Layer 6 of a small transformer language model trained on English Wikipedia (10 layers, counted from 0, width 128). Numbers have three digits each and are written without spaces.
In attention head 1, each number of a token's query is one row of weights dot the token's vector x plus its bias. The head spreads its attention over the tokens so far by the softmax of query dot key.

Query weights of the head. A number n stands for (n - 500) times 0.00089.
q0 (bias -0.095): 512483514500533533531457515495501504515559479529479505488487477500511535478516473528518444552534533537570539501505536497531524565493450512465493490562491512494495504491486546523479508492513501522528532497480507515477487557490514517458532520491493496528497463517489438468495498506523488542448482500476487491543506481522528505477463537526493457480466529473497480499476501511514483467545
q1 (bias -0.144): 502556508378501528479490457482448480562469560515454485498460499431570497462495483509522499500482423480509512411551497445573476472474497536496519534466504538519590499521437516497484454477488484547558504463495491497544491487477506444514525432544485475537506521503512566461481541526526519520509532512469513461516542516459439511527507504495464473461451529508432452505479499482474469500460
q2 (bias 0.130): 467459545526520492493551516498530549495502469475487480488516487532507492512500513481465486487526548523447523532437516500446483507493422470523534515493488467467436519529481522530502508490513469498490446511474524537470556509459466552470569486475537530484498479513473495442535500489469478516474453515557512487439465476569554551456533535447572492517482485460556471532460526496503521486524
q3 (bias -0.051): 518483538567489472517556485467553473458488482499507492510480479524484494477464500492447503496513541464538488504469498508412505542503559490500503523458515476502480500478549514525452492495550533447505525496560506495475473470523520473538423547479492518447493471525510471567507426467536558503460512463488480544436455475542491534538571515503501481484495518531584547446455504487515521486544
q4 (bias 0.215): 488485527539521470458513510540496528499542496514530523489529513554482534500525511542502485526483560482477502513498496503471561529555447467485540453529497468486487548525537509560551511546492409510464492449491470498515503548544475531528566500509495545492502484497493517493465533475513443461532499456546470574458499492487473496441558532463510463512581497514520510550527510539542499472535
q5 (bias 0.024): 500466544556457510482522502533525477449491478504442467470508475578516452472524521463490509511482513482500517550426510486405472510471516468562501468491494570490482501486493516529535502525553469463465472511584491536452555494525500548512509522468533507478433496563491448544520481541463507537519440466538522533451470512529535531537555520492488456525505486451607503473523476533522530509533
q6 (bias 0.098): 478531480487472527490497523499488504483542476496505522527463502471522542492514434512497475539510514493490454511523524506516578511553484485445441543503495484566576492413469504504513541505432565472496474482430521470509464534443515488481536510511419510482530498576489471521436546514529471511463541480496488449555470535452495514525505515517498506492501505525494503504537505528472455499511
q7 (bias 0.156): 515474503557549499495554530530498515524534518528566562468519502521503508531538499522535443507521521505470507483507554502496536559505439510468498472539458444461455467497480508544520528566478467515477435519505547518501537565437537534461559506486502536452551527481471470475476510470530486484496570488521435509492481475537493519492484509473540464507508458496504513515486528547496504478509
q8 (bias 0.211): 520402469534492526507596523442472458477524509524541507526465502497487498496489393505509456602474547559469500529447530517402510521519467479400460501564428476468544474435466492528532538570437529473495421530452499413482508558450486445502598575531352576467593497537486437451429581460532510489547498471514510534514491538438422489404530546451466459504514419483522475508502470465448469441511
q9 (bias 0.123): 568483547565515463519467528500460510459498486534517522504505503509468484500508533533529461540523471495478531506531566490492489531513471528486469506482488481456458504543536569496520486559490477497448492457482554517459529546514487540518520591510458569445549475486499463496487522506523506519530531520561450526525497447492480533472515526506534479505518449478497479502536492533513478467500
q10 (bias -0.004): 522505502541508422531482497447478478503524477495520511474427481481435503461470476520524457548523582509499533566490537575551478498514513461465501543480499534446521503509516554506541451544519467468472493505541496451446495495485475511481476513454462561479538492439512486503497587563517502506575542436535505549521479457518489506522487498564502510511491475520533441458508495518479555472512
q11 (bias -0.267): 486447468462553541471461506521542554527499487474448524447444515527486519521487530463538535443515499480546554504467469494487464457445561480590530478479551544544501511517498523504539478479621496494502568488601495500486529464561474501476426518484530474538420511462532506512562546465441537492549460503507460437485520438515512445538420513561511530542483500527534481499486524491478534506512
q12 (bias 0.307): 570402529573440461572503510431471447507471548561576508516501503458480503480437391544507465524499594545428540517502596582444515497520522492466458485481465511419514476518527527557576502554422512515456458517489529393470396540497469505449549609535355549482578431529553467504385576535617508486552534483628454606519507508453422502443611528498459480484555465475524510489539496507461539437495
q13 (bias -0.269): 531414469504539502511482517477514519549517483472478477467504488543450541445493485502516530527538519516494551470489585483498506495468569453523521538548565490481514514471533533541569443557538498542452514472533526451413519506493440474420487538485454504453522443495518436505524570477478576484511457477508480454523491461454498505519486572538486464471519452539481443477526529491501530460516
q14 (bias 0.108): 485544549489424529465481457526511396456532529546564486497467576419550451553524512497571414438442486473503484613528528496491414544547414568482554454419425544467525493639429474524585528381437556402560509487479484470600474502543490557614491400539513505567561479532500640520469434503555429488485600572449557558536456558564394547461486405472495531512448603413490467510486527576496509545496
q15 (bias 0.039): 535420433491475481512347449520472420566601466482601475471445616387435510594411431521641524434494514655430465564454658544332462492504472487531615382557468655459607599593474459648642461525509457411572553481548518410433385394470393441607456530554403489624567427439570617507520571540576523465608473466406504498682485539530411455430504544490476619550463452433531409513457538436428586471462
q16 (bias -0.311): 516486465529559437487487463567511557496415516446456482530548427627514522387492514448473490572603452407602665453575527448510533521480550457477559568547519393537414464433588537438500436528515449566321500453401429608392645483528506516441512357443516544423523570547483409528455552499498504541417421435488503502362504506452461499538460561459502470405499484533479485516526511578501371444454
q17 (bias -0.346): 441577494422582485417545641535503542425439572409488517443615426578459539508514511585458465456466393512674487519517439356447434543460443534552599594531500444513527546508385575498454552353535463570519570431464283584482625504551392542528546609487596491485450562480433591505490399539497367630401601540479589425437540428540386444632411534593474591495410557598351536501517518576553525495479
q18 (bias 0.405): 563353503597312548600265280600473235593652436656583429523269810311622349636370447452816469389468542550319421679499744676375347383539432553503505196429437810463467571725571344640800444499401623179711483577704721346655321421517559438710377371649393518788625345566622642517548536499658520347714465577400369518686477658567516593246624341363518595613467530270698414538400519386431574650495
q19 (bias 0.120): 596399423514535386432534558533453575498389474466416454465604427695581567351381467548498507550583469542571558484567573472414623461456477422440536572641582439528442454419641576503517563592504468691302456532459415584391562489590413592344556467403466525430463532535448407518376592560570510643422500397695393450405473446412426480557485651538486478446549419590447553443583501543526408390488
q20 (bias -0.275): 548221572572356386508393542705453505344542606557517490428753489705611448547422515769756408386408402718769456675601729273193312438370436535660555513564557509295487554652366561660581473368443558577515543454730321493496668600784232488445391658639602501692603416466438580500317367701702462687614650596535420378418633411422270491553484468627373618630456482378396566471676496748599628539437
q21 (bias 0.327): 481388481607325634276659688491567439596749572346465571319434631434530595412397496639593686385357642785180188464473495536460518418449441517545453322658599739503690479525604651735281493514749662580641391768657580392868298570545344714254449527512458347609406406249521520519460526432401629652638565539693320345807339298423610547536521448711456355761554428585516589528720622338511709622517
q22 (bias -0.420): 508580543483352413055609389694509225577427368483265490592286785443401459719465728430610235473516603435391552430498421456555523420611326612464513453738349695547443581488549351609674814731469571343373386695466407674542509423424455681575828586132265605450144550478669663490271479525638197681469812273804382397673485584918813190328764585720614673403390540778554570538334495403434600495379
q23 (bias 0.164): 624428262235447473339533474442172569694277387467377117450447540662553439553182660545583700452760403477533615676556463749331725401601356395194600427327574831837490478566616496638689729444589432678622386636498606467301181351744547590467510528245558427574258360828301530622635394473512570395310589474605509544565191522559411755397378692190408497345578681621364445262287481359548351436423
q24 (bias -0.221): 440303446586452339476605682826340423856674544810474451337455039659524530504469307199391612561749692443365421598492394254829126559475404533375523456463335361562318650624618558488546596544460398569305373460486561346782496404737307548269514777405291330468686293523640651645514463425654632631542386337222621638559564510807297524487733103522646453491496673581423374486548243483450342463562
q25 (bias 0.004): 625406228598415419823692659401493411478372266723714834495596543154567577436375314478413602255546188810489352573677446613596416216514295425529716320726246341484606460668688474275497430514501628557482469369940530495590498257349410523488639528509476521351520723761583380495735242423270320709358212138737431487592593715562520603531477282392480550270645490578498483400446212243362580651671
q26 (bias -0.232): 790833299845355387433385448477381444344519609459407204383432466461757516472548207492255377332401442453419462476304464698377683436233187651371485213537441406692375289364448815251587465403718299443566537709579797503314432196568620625605315511478425426634503337433698570514525686696495526557544322576644169367114497440575340553492595552733499576662392199460620423700788603781571468443560
q27 (bias 0.132): 596613476432494640455743616537670498220284637522463609330515221552829396384471306546388674615276325247472375322332792692561408535961316874329544358576578237455346703475394429742630569463682600681425573640460446380749463475538593724620516408363599646321428608365605164324640327580628475508335532584282350539314571360515283422499328423631546734489254343562754352412449194219898075444332
q28 (bias 0.022): 588548603394839188632627131769412240339293441565289441496433235344460280349305498462363638649311557376274689690742621523403651815531600440633282369676659500383574721559285703689274680546527405547424473396620457383568206625472653411506660423357335370669607504386479619730673553568440502466377254648471293708455522446430620400534455227568612521465531568274322209098478696703504727524568
q29 (bias 0.186): 952389434382595607599473504729223776402375375500419745417563384527453450548506255325475425590589618603558462370556227355490427349470563240399216768355345436571502704470205441600606420365541454605570870402429607621609362526419496457513430202349312497525442265504938467316474492579975252829733420592641419600240235283375689391121674359329458757694530566604479606575541576253655378534529
q30 (bias 0.160): 659684596455167569555548321530596658663306232606811694459385515569491724633641335260165510418400504474601590653511427369459466561607520471635074448596537625697463369430497443566295507591587558267768376492186343726727659494396396417457433642626620398423587230630350447532433360555517556768425576524525327649442495562447389432506484694459477517129429634530537060836416077831403735575410
q31 (bias -0.003): 308367269673693817712642638631634806326580376107452737680793293147668443890431656475647591412455762424691477443462886488359735614366774518430095640624554626490440544599456471177692593350838383506673490610696269294602452125540636524484621524612564594563291510504358515329164360575682408565664651567588383664539737607674630624415629449581424348191555613480471182454641655491324570517507

Each question shows a short text with each token's key, already scaled and adjusted for position as the last token sees it. A number n stands for (n - 500) times 0.0036.

Then comes the last token's vector x. A number n stands for (n - 500) times 0.013.

0 " for": 505509499504495502508493518477472481541374581593208533885816316648198638448466219671597543710525
1 " the": 493502502502491506515491506470459479542368595585199526896821300658199643452434211666579553714509
2 " ": 486494488493495497502511503513491499593417562566263443786762306500332571408490224652570565628494
3 "1": 536493485438510427454561508564584451580471614468370407620661351526431566530738330485474402475390
4 "9": 508522505446543437450555532568569467566466579503347418600683471528373679527661361274620367293496
5 "9": 520526520457552461431547537568586467559458598457339450599593541451377593483859449300397562334672
6 "7": 461539567462579512442565551534568424530444524432357524598525545456247610430555516427232342688550
7 " Women": 505499498505523498490514502511531496574512493605361417636760421533305440324549402638549560629653
8 "'s": 503500486498506519477520478518525500541516515553428427561586407486526489508664321663360768523505
x: 482425499444470612617567492566561452520427513530403478629601467526516524448392598366546568618484448435377514482485437681604480429650577596443432383468607508578672447576604448616588540459475565557591480327323617437329342536446505581545543146441480506406551516494554447437473402541518494348519509583441684632588446463450525408527416416454412453337494462380603514547499440209550416432501
Which token does the last token look at most, and with what share of its attention? 1 " the", with about 50%

0 "ati": 495488499497494503502495510491493498509429587554288510784689307597308601400463215681574536698495
1 " St": 506497496483500494478516515509528526543454537560345444659691307564403593366443277716589580719443
2 "ation": 523501507478501493509482483527489522522479560522352401574640247549701766544446327532499325309360
3 " Road": 503502520493511500497521503506513526518484500560363498617654329643415605453603283530486675682343
4 " |": 499516508503495501515493514489491475563409574587228496847806287668264617410436216668535580712466
5 " ": 493492501491499495496488507491489499577424566583257472808794304613290608417428268660560567748434
6 " |": 464485527512516482495501496532548466592469579570353378684752327571296608430606318526472366646396
7 " ": 503501520491505491485491502507506505591443544594295436749798338543298690487471266623588535645373
8 " |": 526471500529528498485501485544568476598490561576387367619735374581315632491618398536393323577382
x: 525406644579294520539525511584521529507592536513593426472372501506624478361541318445548560382570607400524514541509593552645443604483500604412640525452519497494707516543612497544523505604333511622474474602351568545471450383634622375455537166470469455570543504624501440475516496508429581427487439469532551625617276574407581701342551572366557460519400525412493495473499441417572570571503
Which two tokens does the last token look at most, in order? 4 " |", 7 " "

0 "eball": 481480518501495511522506520490480467548460597561344484736660314634254581432485274658622604658515
1 " ===\n": 510498507499492497513504520483475468536405607579228482872807314615209638435412222658580554725522
2 "====": 512495513494478498533497479511508463597422598596245412827826332599247587453488262574522480593529
3 "D": 512495487500490502518495492485505501570463579604307390743822270540307558449560253598528421497488
4 "om": 490503503519485494512482509547505476528514598490394421549541332541514560572267561392511145553677
5 "est": 491520511508507493517518508536512487516497562488443493563473546567355366788544504414764199623373
6 "ic": 522504499515501501502515492540503533506497507460422566517434432503473795452531253430723486561196
7 "====\n": 511491499504494501505514526501493468559423605594219455854839345617220629434425228650601573722498
8 "-": 504502504504489491503497523502538446596435565597237474849854331663234617442451261540513609667494
x: 517341660586387559537615500483371607561554596458618457388456508617394550407470578504586550569551620367439575480471656603516492609355391578470549471485470407479497528547638490551474578472576422453388603548497700572531390402562464530489496233454401560606575579596443271441552456407490566398475413632542425801600518440603574599351536548408436403512532510487514561570604506223526497521619
Which token does the last token look at most, and with what share of its attention? 8 "-", with about 30%

0 "9": 478508481520474470502530527495523465534414601558260497809751386610253630439501249628511526720543
1 "9": 481486473507484463497529528498525467536415600559260495807752385610252629439501249628511526720543
2 "7": 509473471484517457498542532506532462544428592564282483770737387602257640433500250612453544743529
3 ",": 494492496499518493486522521489497471565409574595223498845811338638201609418437207660553549717525
4 " the": 502499499497494494508499513475465478554367594601199495895845286646216628461415203663577563719482
5 " K": 496497505495496513492515512497483491555442544591338401707739294449343537430514225584520578602473
6 "arn": 518481503514490529485505497523507482518484580501410409575558387447548489697561388821325419376638
7 "at": 515488489503478481516476476510517494484544506467455604490453472789593509556268306712378313644495
8 "ak": 499507507509516497473501483534539501513500525503440528542523546567607614557704231730496536736404
x: 571484569422322587553633453574614735569557441600554620498521778463513641393486564455522546626336445523406348473435607639396403463530564793517415400435480508514566436547519371706452505457446480414571376507527374541476408564357554529609460412591625543453504417499370345545446419490333381562554421655635451394605447571537510451530413519426445548404493499631763368485375366349509503599548
Which two tokens does the last token look at most, in order? 4 " the", 3 ","

0 " M": 498510501487493511522510497503467516493482503525378512592582413654408486747499322572272543710514
1 "umb": 499487496471533500501533516511495482486479533483423511535472406593472458845535455513151612647526
2 "ai": 512499510490502492472519500514518525500490506560402511589606492590647557450430338598478387770762
3 " won": 500493498503500486512522503519503476547480542552330498693675348597302552317574220642537513629514
4 " by": 507494496493507505519510529493495463554404573582232500842788280604232612430493237623574580701520
5 " ": 515497499497497500508505519497484489594416554587230480819793327573214571420485245652629556706550
6 "6": 453524551478532441462535506541582454602491608542379372648767349578357550512630326498605413591457
7 " run": 495496510504502507496520497518516498534505531548370435565659353523265754372415338543532589397538
8 "s": 508482497493475486506535516501491487490488493470358594556500247740346584334425602511401559599625
x: 497384508490428588401392492155459479516516531590584557445603409608468500511438453443334488465495535704440501548416617487449529546564419534514392479351402752535473351507458415561450534482537467603583487500397622476514389565434450583517338319447505438582507471638543477409546480506518658404445335524497451458605298549472360484614403571361248513476370410461500463576586193479414590550487
Which token does the last token look at most? 4 " by"

0 "ant": 493494503486506506505487510488495515499444554538336517706612333572274594443556245637667452620468
1 "age": 501484495489491488512504520503502517502450553540321512708644325591294648450543264642609478643447
2 ",": 495500501507492495508505518481478475551383592590195516896824315653204643445434192668583546731508
3 " but": 488477507502501504505511528495513472580428569605287450804795322556252600473425280633575535675411
4 " as": 513489505488511506494513536509524482617463524612288434744813375507330569397337363674644550567477
5 " the": 504507496502492488515507519476464474556373590599199505892831299638211623459412215665591571736514
6 " game": 494519524500498504491509492507493507584483524592320369690789244454313543370512290564542616607455
7 " pro": 499496502508476503518507505506506505556481503562330474625729353673334581437498360547455712598572
8 "gress": 497521498494475495505500523511505502518473566496347444617605283497414503552542495549819616422521
x: 456446519314528498492568494463526433600376555431459475525425550589552398340522448535429643660388535524308605553498474544354585439554517450391474576388774495453335568474509491393504519524622474523663513706446483539571284493433377550521450386546611333609430360612290424385601471571493623437488539467438522635615535398320618375568452438292486493595495455438308581429423514514431688461444
Which token does the last token look at most? 2 ","

0 " mi": 493500500507482503521499516500493480534419587575295508799729352631255609487474290629530540755518
1 ")": 505505501515494510505484500479473482547397580595217513873818338665233643429428207646550532739529
2 " |": 507494510496490503516486511496495469579404585607228487865839313658248615427432235671565532710486
3 " Court": 520500508485508512519495485490499499587467559629322387732801253491324591432428306605577527696418
4 "p": 471487513537476546510512502522474522486491526454377570588443207672357360479452354581365667667371
5 "ara": 483501508495536487466537507542536507532480555525437419512572424411669866543547542619613391738306
6 " |": 476495511515496503511508518508522479558460541538313527699652402698237503298449304641533584667381
7 " J": 507513498490475506498470486498504518550486528603363402658775318503387596436445287623538608727396
8 "ha": 505502503495522506468485514550527491535474570533374387635581342375399449760409372556445236614332
x: 454578605501449586515497508592560516547646506465466465444499377435494521372528318683688591581443520500577534564589631656489393525554533489530413450470451368266641473703578444658617525537469686480446552532487434447551409628348663425452306630619630549581448588479582416601486551595533507396479607567370721524512548554411440505526451575491649497708439529316616542546302563295536445597571
Which two tokens does the last token look at most, in order? 2 " |", 1 ")"

0 "aw": 500482502497502509490489503486502492522436557555294512733678387593403567346628260612424407670451
1 "s": 497491501509491515510486516479493483527408568563275540783710397615321648408540242654492474715440
2 "er": 505499498491506508507498514491494492528430562576309511737701383599291699444474287663503510754406
3 " A": 511505489501488501501495492481486531510446532571312492708709362596334579405423226682613650692450
4 "h": 503491505511489513483497497522535518518470583543365379661604392403469312486566273527254553465425
5 "med": 510500506511490498485482495507520508538481545548423414634569517317549389453248327759493466475416
6 " Road": 493507506517507489482517513511512528517496480531409495548587382466501751362445400771698563641627
7 " |": 497491493504498494516501519491491470573404571595212496864828297661239628418437211678556547714482
8 " ": 504505506499501493505488511489487496587422558594244468820816316608274608416435247666566540732444
x: 559349522603335497682486402490400505565582520598572416554397515553512554416543428540485536483478649574528530573406656431586590420378562771447518523526560511465565458494702476532457471567498470520514465672558530575468389503470558464355388272366525580610608494701352258513517455484470611414471444558523487712533593530437732484479509636367467524533472533530574558564474390273444474502639
Which two tokens does the last token look at most, in order? 7 " |", 8 " "

0 " he": 485512491501496499514521514483484492550411576564251477821763333503229574348494313661610544610465
1 "re": 492508477487522493511535522536532490556485555542392418630618375368333508243606470533561524341444
2 ".\n\n": 497500496500480501502502526490491476535375610573199503898816319637197645420406201687600558707498
3 "F": 528480489497485475499507503499513486560461549591335453737787350583262565506458279555534523601484
4 "irst": 504525499518513505509524532485505464549437563519287387692684230416438512441719485564407459545529
5 " there": 514475495484514483470560507540522466555458554516314478640644249524359715415661309570487469499454
6 " is": 506509501509471493528515492534514470593506514603399422629726579495360740501354419451630610565591
7 " some": 506483486498494518506536511528509446566442566564313456727748364518293628373442438452549496642510
8 " sw": 514510476488491478492523497522507496555448552571347418661691356444287595470493322625527626564414
x: 594653533314432614474553496369600451576458585522388418478333485498340465509531426442517588670388536451492348575500525550463354457567416600344505291397655544614625586668617602433519342417600396635676540705592713488517423547518530608567464433507538504518464503608582380443580387401260585436439536510561551494474537510309478422376453540520594513603526558408644526557410435314576392500591
Which token does the last token look at most? 2 ".\n\n"

0 "al": 495502502494511510497493499497491506508448561566345476731645378476349604439432275677616575725405
1 " to": 490509513499500503506499515487479489541386576591223524875786317609229615448438216668600566728502
2 " main": 499489488486481482501521508524518491548419555574291452763760363472223607424479299601578526652515
3 "tain": 493512498478492506506511509522519495465506516457423498557486358448317687471514352538668615529706
4 " and": 506489491501495498507498512478480485549391566592222515872805318639198638429433216654591553715508
5 " develop": 505482503507481517504494498523508522547501525606333420699760302498259584419458334575581567699489
6 " this": 482500503501514499504523510513492467544450575532298506736722358648187611367508352586626534683574
7 " ground": 502512500517497480478521501523532494554465531538344446658669328453289574315559393581509701588543
8 ".": 499499497494500487502497512488497488556413570601241484844829293634217618431457251664565561707514
x: 512306564620451504511534438569496519518509482606538432435456527555410539539461451459574536589526608512396483469462721434485483411306534539529502410517522430605557538563616447459524407500463472435449523695523597584505447443431396457396386096436377621707698549631456314446606484455487547391478494579484410604626551532497470517357429549383477460597438458427492463594556413457545471573574
Which two tokens does the last token look at most, in order? 4 " and", 8 "."

0 " B": 490508503498495524497495499483475521512432552542279494699714279703428510615367331679438461577482
1 "h": 500505524484500508482497498525522519516480548562328442612676264706509511653356474679368436513459
2 "ai": 495514520500517507498486487506516527499488517543412489561557397597504452730481357791520494355243
3 " Road": 511498529487502497494508509500520522526492509525394502604582391571427432254482257766487523534486
4 " |": 500511505506493497516494517489490470564401581582221504861806301661259623414428212679543567712479
5 " ": 496493498493496493497488505492489498580420567584252479816798321610299610412416261662561554737448
6 " |": 464487523512516480495500496530546463590468576562348396687742336579301604423598314527478353627400
7 " ": 502502517489505488484489500507508505596442544595291441755803350545305682462456264617584528642371
8 " |": 524471497525527497486499485539566475598490558570384381624729381583322621476607395551397315557381
x: 528407635562282499533514506575511507507570541483610444470363504508612458347533334460528558397569600405520514532511598545650448609503507589436645513440512495480703500534601507543520506608336522617481461628357557548462453393624628375482532148481471477554537518636502440467504513506426589447492438483520543628613271561403593708361558568364555459513407510405497500471504424403570556576488
Which token does the last token look at most, and with what share of its attention? 4 " |", with about 50%

0 "att": 473482487498494503498500524484493500501456545527331545633617301738437716580644382684542395672400
1 "ar": 501493511476524496490502492505497520481494496537394570556562336724481748559678377672496389710407
2 " |": 503492506501490499516492523482482467564388585596204509891828307657228626444432204669582530736479
3 " Har": 505485509497514507490508530484511477572457546614316459717767300569302566428437290637567517668430
4 "ip": 495485518491494509486489510538524493534504529521392478600543412605598300553247360691564626361494
5 "ur": 500501525521507500498486508540530504518522533499467469524524530493663607452526204607621290549813
6 " Br": 508513499514508505474490516516503503548490519519373474599634410577551413268561313642772450644446
7 "idge": 511472484519487516506528509507496528502476539494340501599558314695531347571373492537454553469172
8 " |": 510487491505497494511506519500505474578428562587246488815796314652252600406444235661536555740439
x: 530414601590378494564562410521403499590521561448596469426396555556398527439510440386490527530571565466463558516510634433573496556474553676525569499474515472498641404530586490517403419502441510491429478653434582603529454433468521530452453030418428517633544483609457332428510547445458491446444517621480494687579453520446563594357506594365456469523422482487448371603528407339489526606544
Which token does the last token look at most, and with what share of its attention? 2 " |", with about 60%

0 " |": 495506505495492504512493521483482471559384598592210516894816317653221625437425204667567546740497
1 " Ch": 503472490492487503500493501494496487540436533598311452738779327590279556429446250582570541728460
2 "our": 492498504499519504532512503529527481534485587492412407582528341347445627752674414658453650517372
3 "h": 507499512505497494486527512513535495486499522495444502548474553530340367522730568677426595755702
4 "as": 497492506529505523523486493492543520550485517572424422608607488398484514539510353839376611489277
5 ",": 508507500493525500463529507508521492566448562574302474744713393548236588330439274656564412754515
6 " J": 511505498496481510493463484499498528539481513605361417657766339546260528465392285670576505640462
7 "ag": 492508505513517507490496501550531508524509577511415394577516370396438449773404365530420161510300
8 "ati": 522492490531502510490495509529502508493512517489401521538498445622480428552519428554645101598783
x: 364548542384680540463515451590576488592514387649551656489402493415576557455486332694537554457299495450452559522383562504459347430610557325542263426405485358385553426532513367745417435519537596568449465454377338460678456686409510595463512444562668508371411480537529441546569524462562436466385415511489517418637460604325549520587390561380459525538500503543651318438561300308673533516431
Which token does the last token look at most? 0 " |"

0 " Mon": 500512504486508517523497533500483488509464536524307552688619388650304489630463187542608583567623
1 "n": 517527521505507535518486501493491498473489563489396520598527428596338505701465273450646590478678
2 "app": 508510498500458506505493517515495506477496492470409579526481389665473567599211419408393531780306
3 "a": 508521493499512492506521522514503498490457491487421514520509404424503830359734488435441330749420
4 ",": 502495495506496495503505518480477479558388584598201510886829318644199635441422193672593545722503
5 " For": 525498499506497505507501489508509503568474520634329439732799317548270533415404280641559539695463
6 "mer": 486496517516514524496556517542517497516498495509371468571573409519508533573856381394624625445731
7 " T": 504490502494493496484513501523494524510498504518381469553604340555488631315444248528643661638461
8 "est": 522472487510521503481514496556519491520513564460438472486476383547554577444465658663205251738604
x: 530564457422379440488460432355397548556514528602539424518440297316618430513397482436490628435577516403434531571529660545445447368695485630440437448449556516460554559518454569788446607485416389734641440450542402496543425483606440459469514464422677405451479547613560382632583542450496564179557320393399533441606188435561565576585471559316485556419344487439540513485411386490477353469569
Which token does the last token look at most? 4 ","

0 " |": 495506505495492504512493521483482471559384598592210516894816317653221625437425204667567546740497
1 " W": 497500511512497512492498496489485503547453539622331455734789340587285560451462253625571531713474
2 "inn": 509515498507524489518552513538549461536494575491416410528535409469442613598467530572058574404416
3 "ers": 514505502511489503502504499520527478503527505463447597504451525694319611470328436731325336644562
4 " |": 510515511502505493506510519509517466575440544571288512751735380656275641440502268648469521787410
5 " Run": 503507502498492498508488505499513505572487546629335421688786301550298608404435313573542559720407
6 "n": 489473484500472508503527481498480511469493517496365561561529267741400594333468513489334556614734
7 "ers": 492478500517503496507511495506520502502526483458458561454425406724415431432498608741302516708298
8 "-up": 503497495515520503467510489529534512516509525515432504557541420554447652375546424570362604859378
x: 619391399467240653585556298347515563466507412464481502567447491458457654506475596414445515508518527695418425568647699551437579415458603571591438445479461627572652429565495353664479605459432533603448385471497524524544336554406553540476523169387469481556467440528428401554506476532509444591425317437563453541558354607523614411352389454354450498499392458449550453507469415466416475508559
Which token does the last token look at most? 0 " |"

0 "9": 478508481520474470502530527495523465534414601558260497809751386610253630439501249628511526720543
1 "9": 481486473507484463497529528498525467536415600559260495807752385610252629439501249628511526720543
2 "3": 506469472486508453486543527507534467542431595564280478776743400599263633415488260622470535727536
3 " by": 496490496497502496508495526482485472545390577582213518869805293649234618438432217655580564725495
4 " K": 496502502501494512505507522482475484546437533600318458725758325579261531468479267622572564690533
5 "arn": 495479509511499526491508494529504483519494575498419423562545395484557473751608394802293430395615
6 "at": 501484489509473488507475474520520490491547504474459594490460480766611508612307304704369288631513
7 "ak": 505507507501512485480507489534537494515497529500435536554519559561608600588700219744499494714410
8 "a": 526492496508514512484491490529520503511497524489419517539503436566636496203632368643363358758451
x: 543464503457395444531436409371613592581525479660589480479504523397497566438444598488527568552369483540419443528520515502443330436680610533569390492412536498427597366566468254819523599555452660537567380412413508534401432592296551509525503306552557453561535621587540373531428419365415427387427506547531546425509462518437602478481336442276395542403352410472688565442488366387575449648534
Which token does the last token look at most, and with what share of its attention? 3 " by", with about 80%

0 "rick": 490478492488509488493508534512517481538483542517383490605580356578463630242563264697580498643373
1 "et": 504496512492505511478493501509525510513498536535397495607600361592447657239555270695602498666368
2 " Association": 509508511486506502504493502512510520524505524530380489593611312546444646282502301670582661685450
3 " ent": 512526526501521518509514511511472511505474559531304495665623285579275524481585287397517508695427
4 "ered": 485478488515479530507506510519484506505489537515360452628571310391372704351499430282632509580617
5 " into": 514499497492489504523505515494487490529426537553272523755698279628202662432476308499611503676497
6 " a": 506491501495510499503513521497466462552382588566222498838785292611172638442467241612601518717485
7 " ": 501512511496510493508510510502484479604406562593222435835823348520222589447563187590534552601454
8 "2": 502453550549575484444494490540586469584479615514358394661739378553338572479633298534515427556431
x: 451294515548401592680369410542537627649575417578464401471387481446632523510395510648638570441502681405582565558483567521495606553438447612418582402503572514581683581534591368582595479605493404547528490622387587501474464311684598488506457400367453443636480380600499568523514496542307634470503606638493482522584559581507689597252569643343538472465558507461493522498503485228553559593499
Which token does the last token look at most, and with what share of its attention? 6 " a", with about 50%

0 " G": 496496508490499502505488500483478517518432563557286471740701310571384472555474252727480405643511
1 "ate": 508504509481513496522499510497473526523445584567308441734677228510404432594496314718480403646482
2 " |": 506492508499490502518491522488489468561403581585228510858795322656219636437453173660596533678484
3 " ": 499499489498490495497497512492489497581407571594237474837807309600283608438402237662591560739450
4 " |\n": 504528526474537481501544534560506444587468598578337364676730327504249629456543328522479427670437
5 "|": 499497499510508497510508535497494453582410580589203492879832319643219631447417187649587561715527
6 " Ch": 488490499504484482517495518504505461554440564557293436734757285541347603448438185533543524636551
7 "in": 525510499475474490509541507507520466510465575481401469613492344380482614801691400645408606547341
8 "ik": 515504486495508480506502478538528499490531518481478598497442626711410604491316340690425639628696
x: 515491495354388605549587494423608660581383407657514788539450748593511492536497530340602442649454490596405391570501753550403341478607532679657384368413566492570480396506497467651377544480602527451579389510454337561663440479582497603464485566446581500370523537540563360525528497473473278458537418548506552575500471530474494571363424661521420598407479494574608313542497283345473364512457
Which two tokens does the last token look at most, in order? 5 "|", 2 " |"

0 "-": 500492501506495509497488513474501457552400590597231486885835324636225642462442201702582549692521
1 " League": 496489492493485492530486538485515442599450621592304368750799231551234591526492252633514527597517
2 " Title": 538497505497522500553492521501490482536474588532277420725700145596339475460553381477494671578494
3 "\n\n": 507501493490474492516502532483499467557379618575192475908832284651196628443423206672569554695502
4 "|": 521524519489523475533519532510504435627435602607247391828861279594226645397511247594554533627454
5 " Club": 514491504508487499508519523521536450589459617539279415733726193529335634400524230465519526537517
6 " |": 467509506527483486535525511526521440576497564508336456660631249711301458394528273411504466493528
7 " Ch": 493473503505501483507509506515505476534472541547330463664697258627282583484410305550601537672409
8 "amp": 512519485506486498512540529540508466529463586503390469577502354423437643744664387602447659462306
x: 670321574448525714533656482613471477553434523449488555384404470511417646424443593383569557568666505615629538602564484513563448487638464746411502474524542633458409568606505462453542564508738347376551448727499509416612320616391538427495630558469545502475381429522433511450439308635471603670645610395415596537559525706515486526451482469462532616489347602427699482371304441445464394484465
Which token does the last token look at most? 0 "-"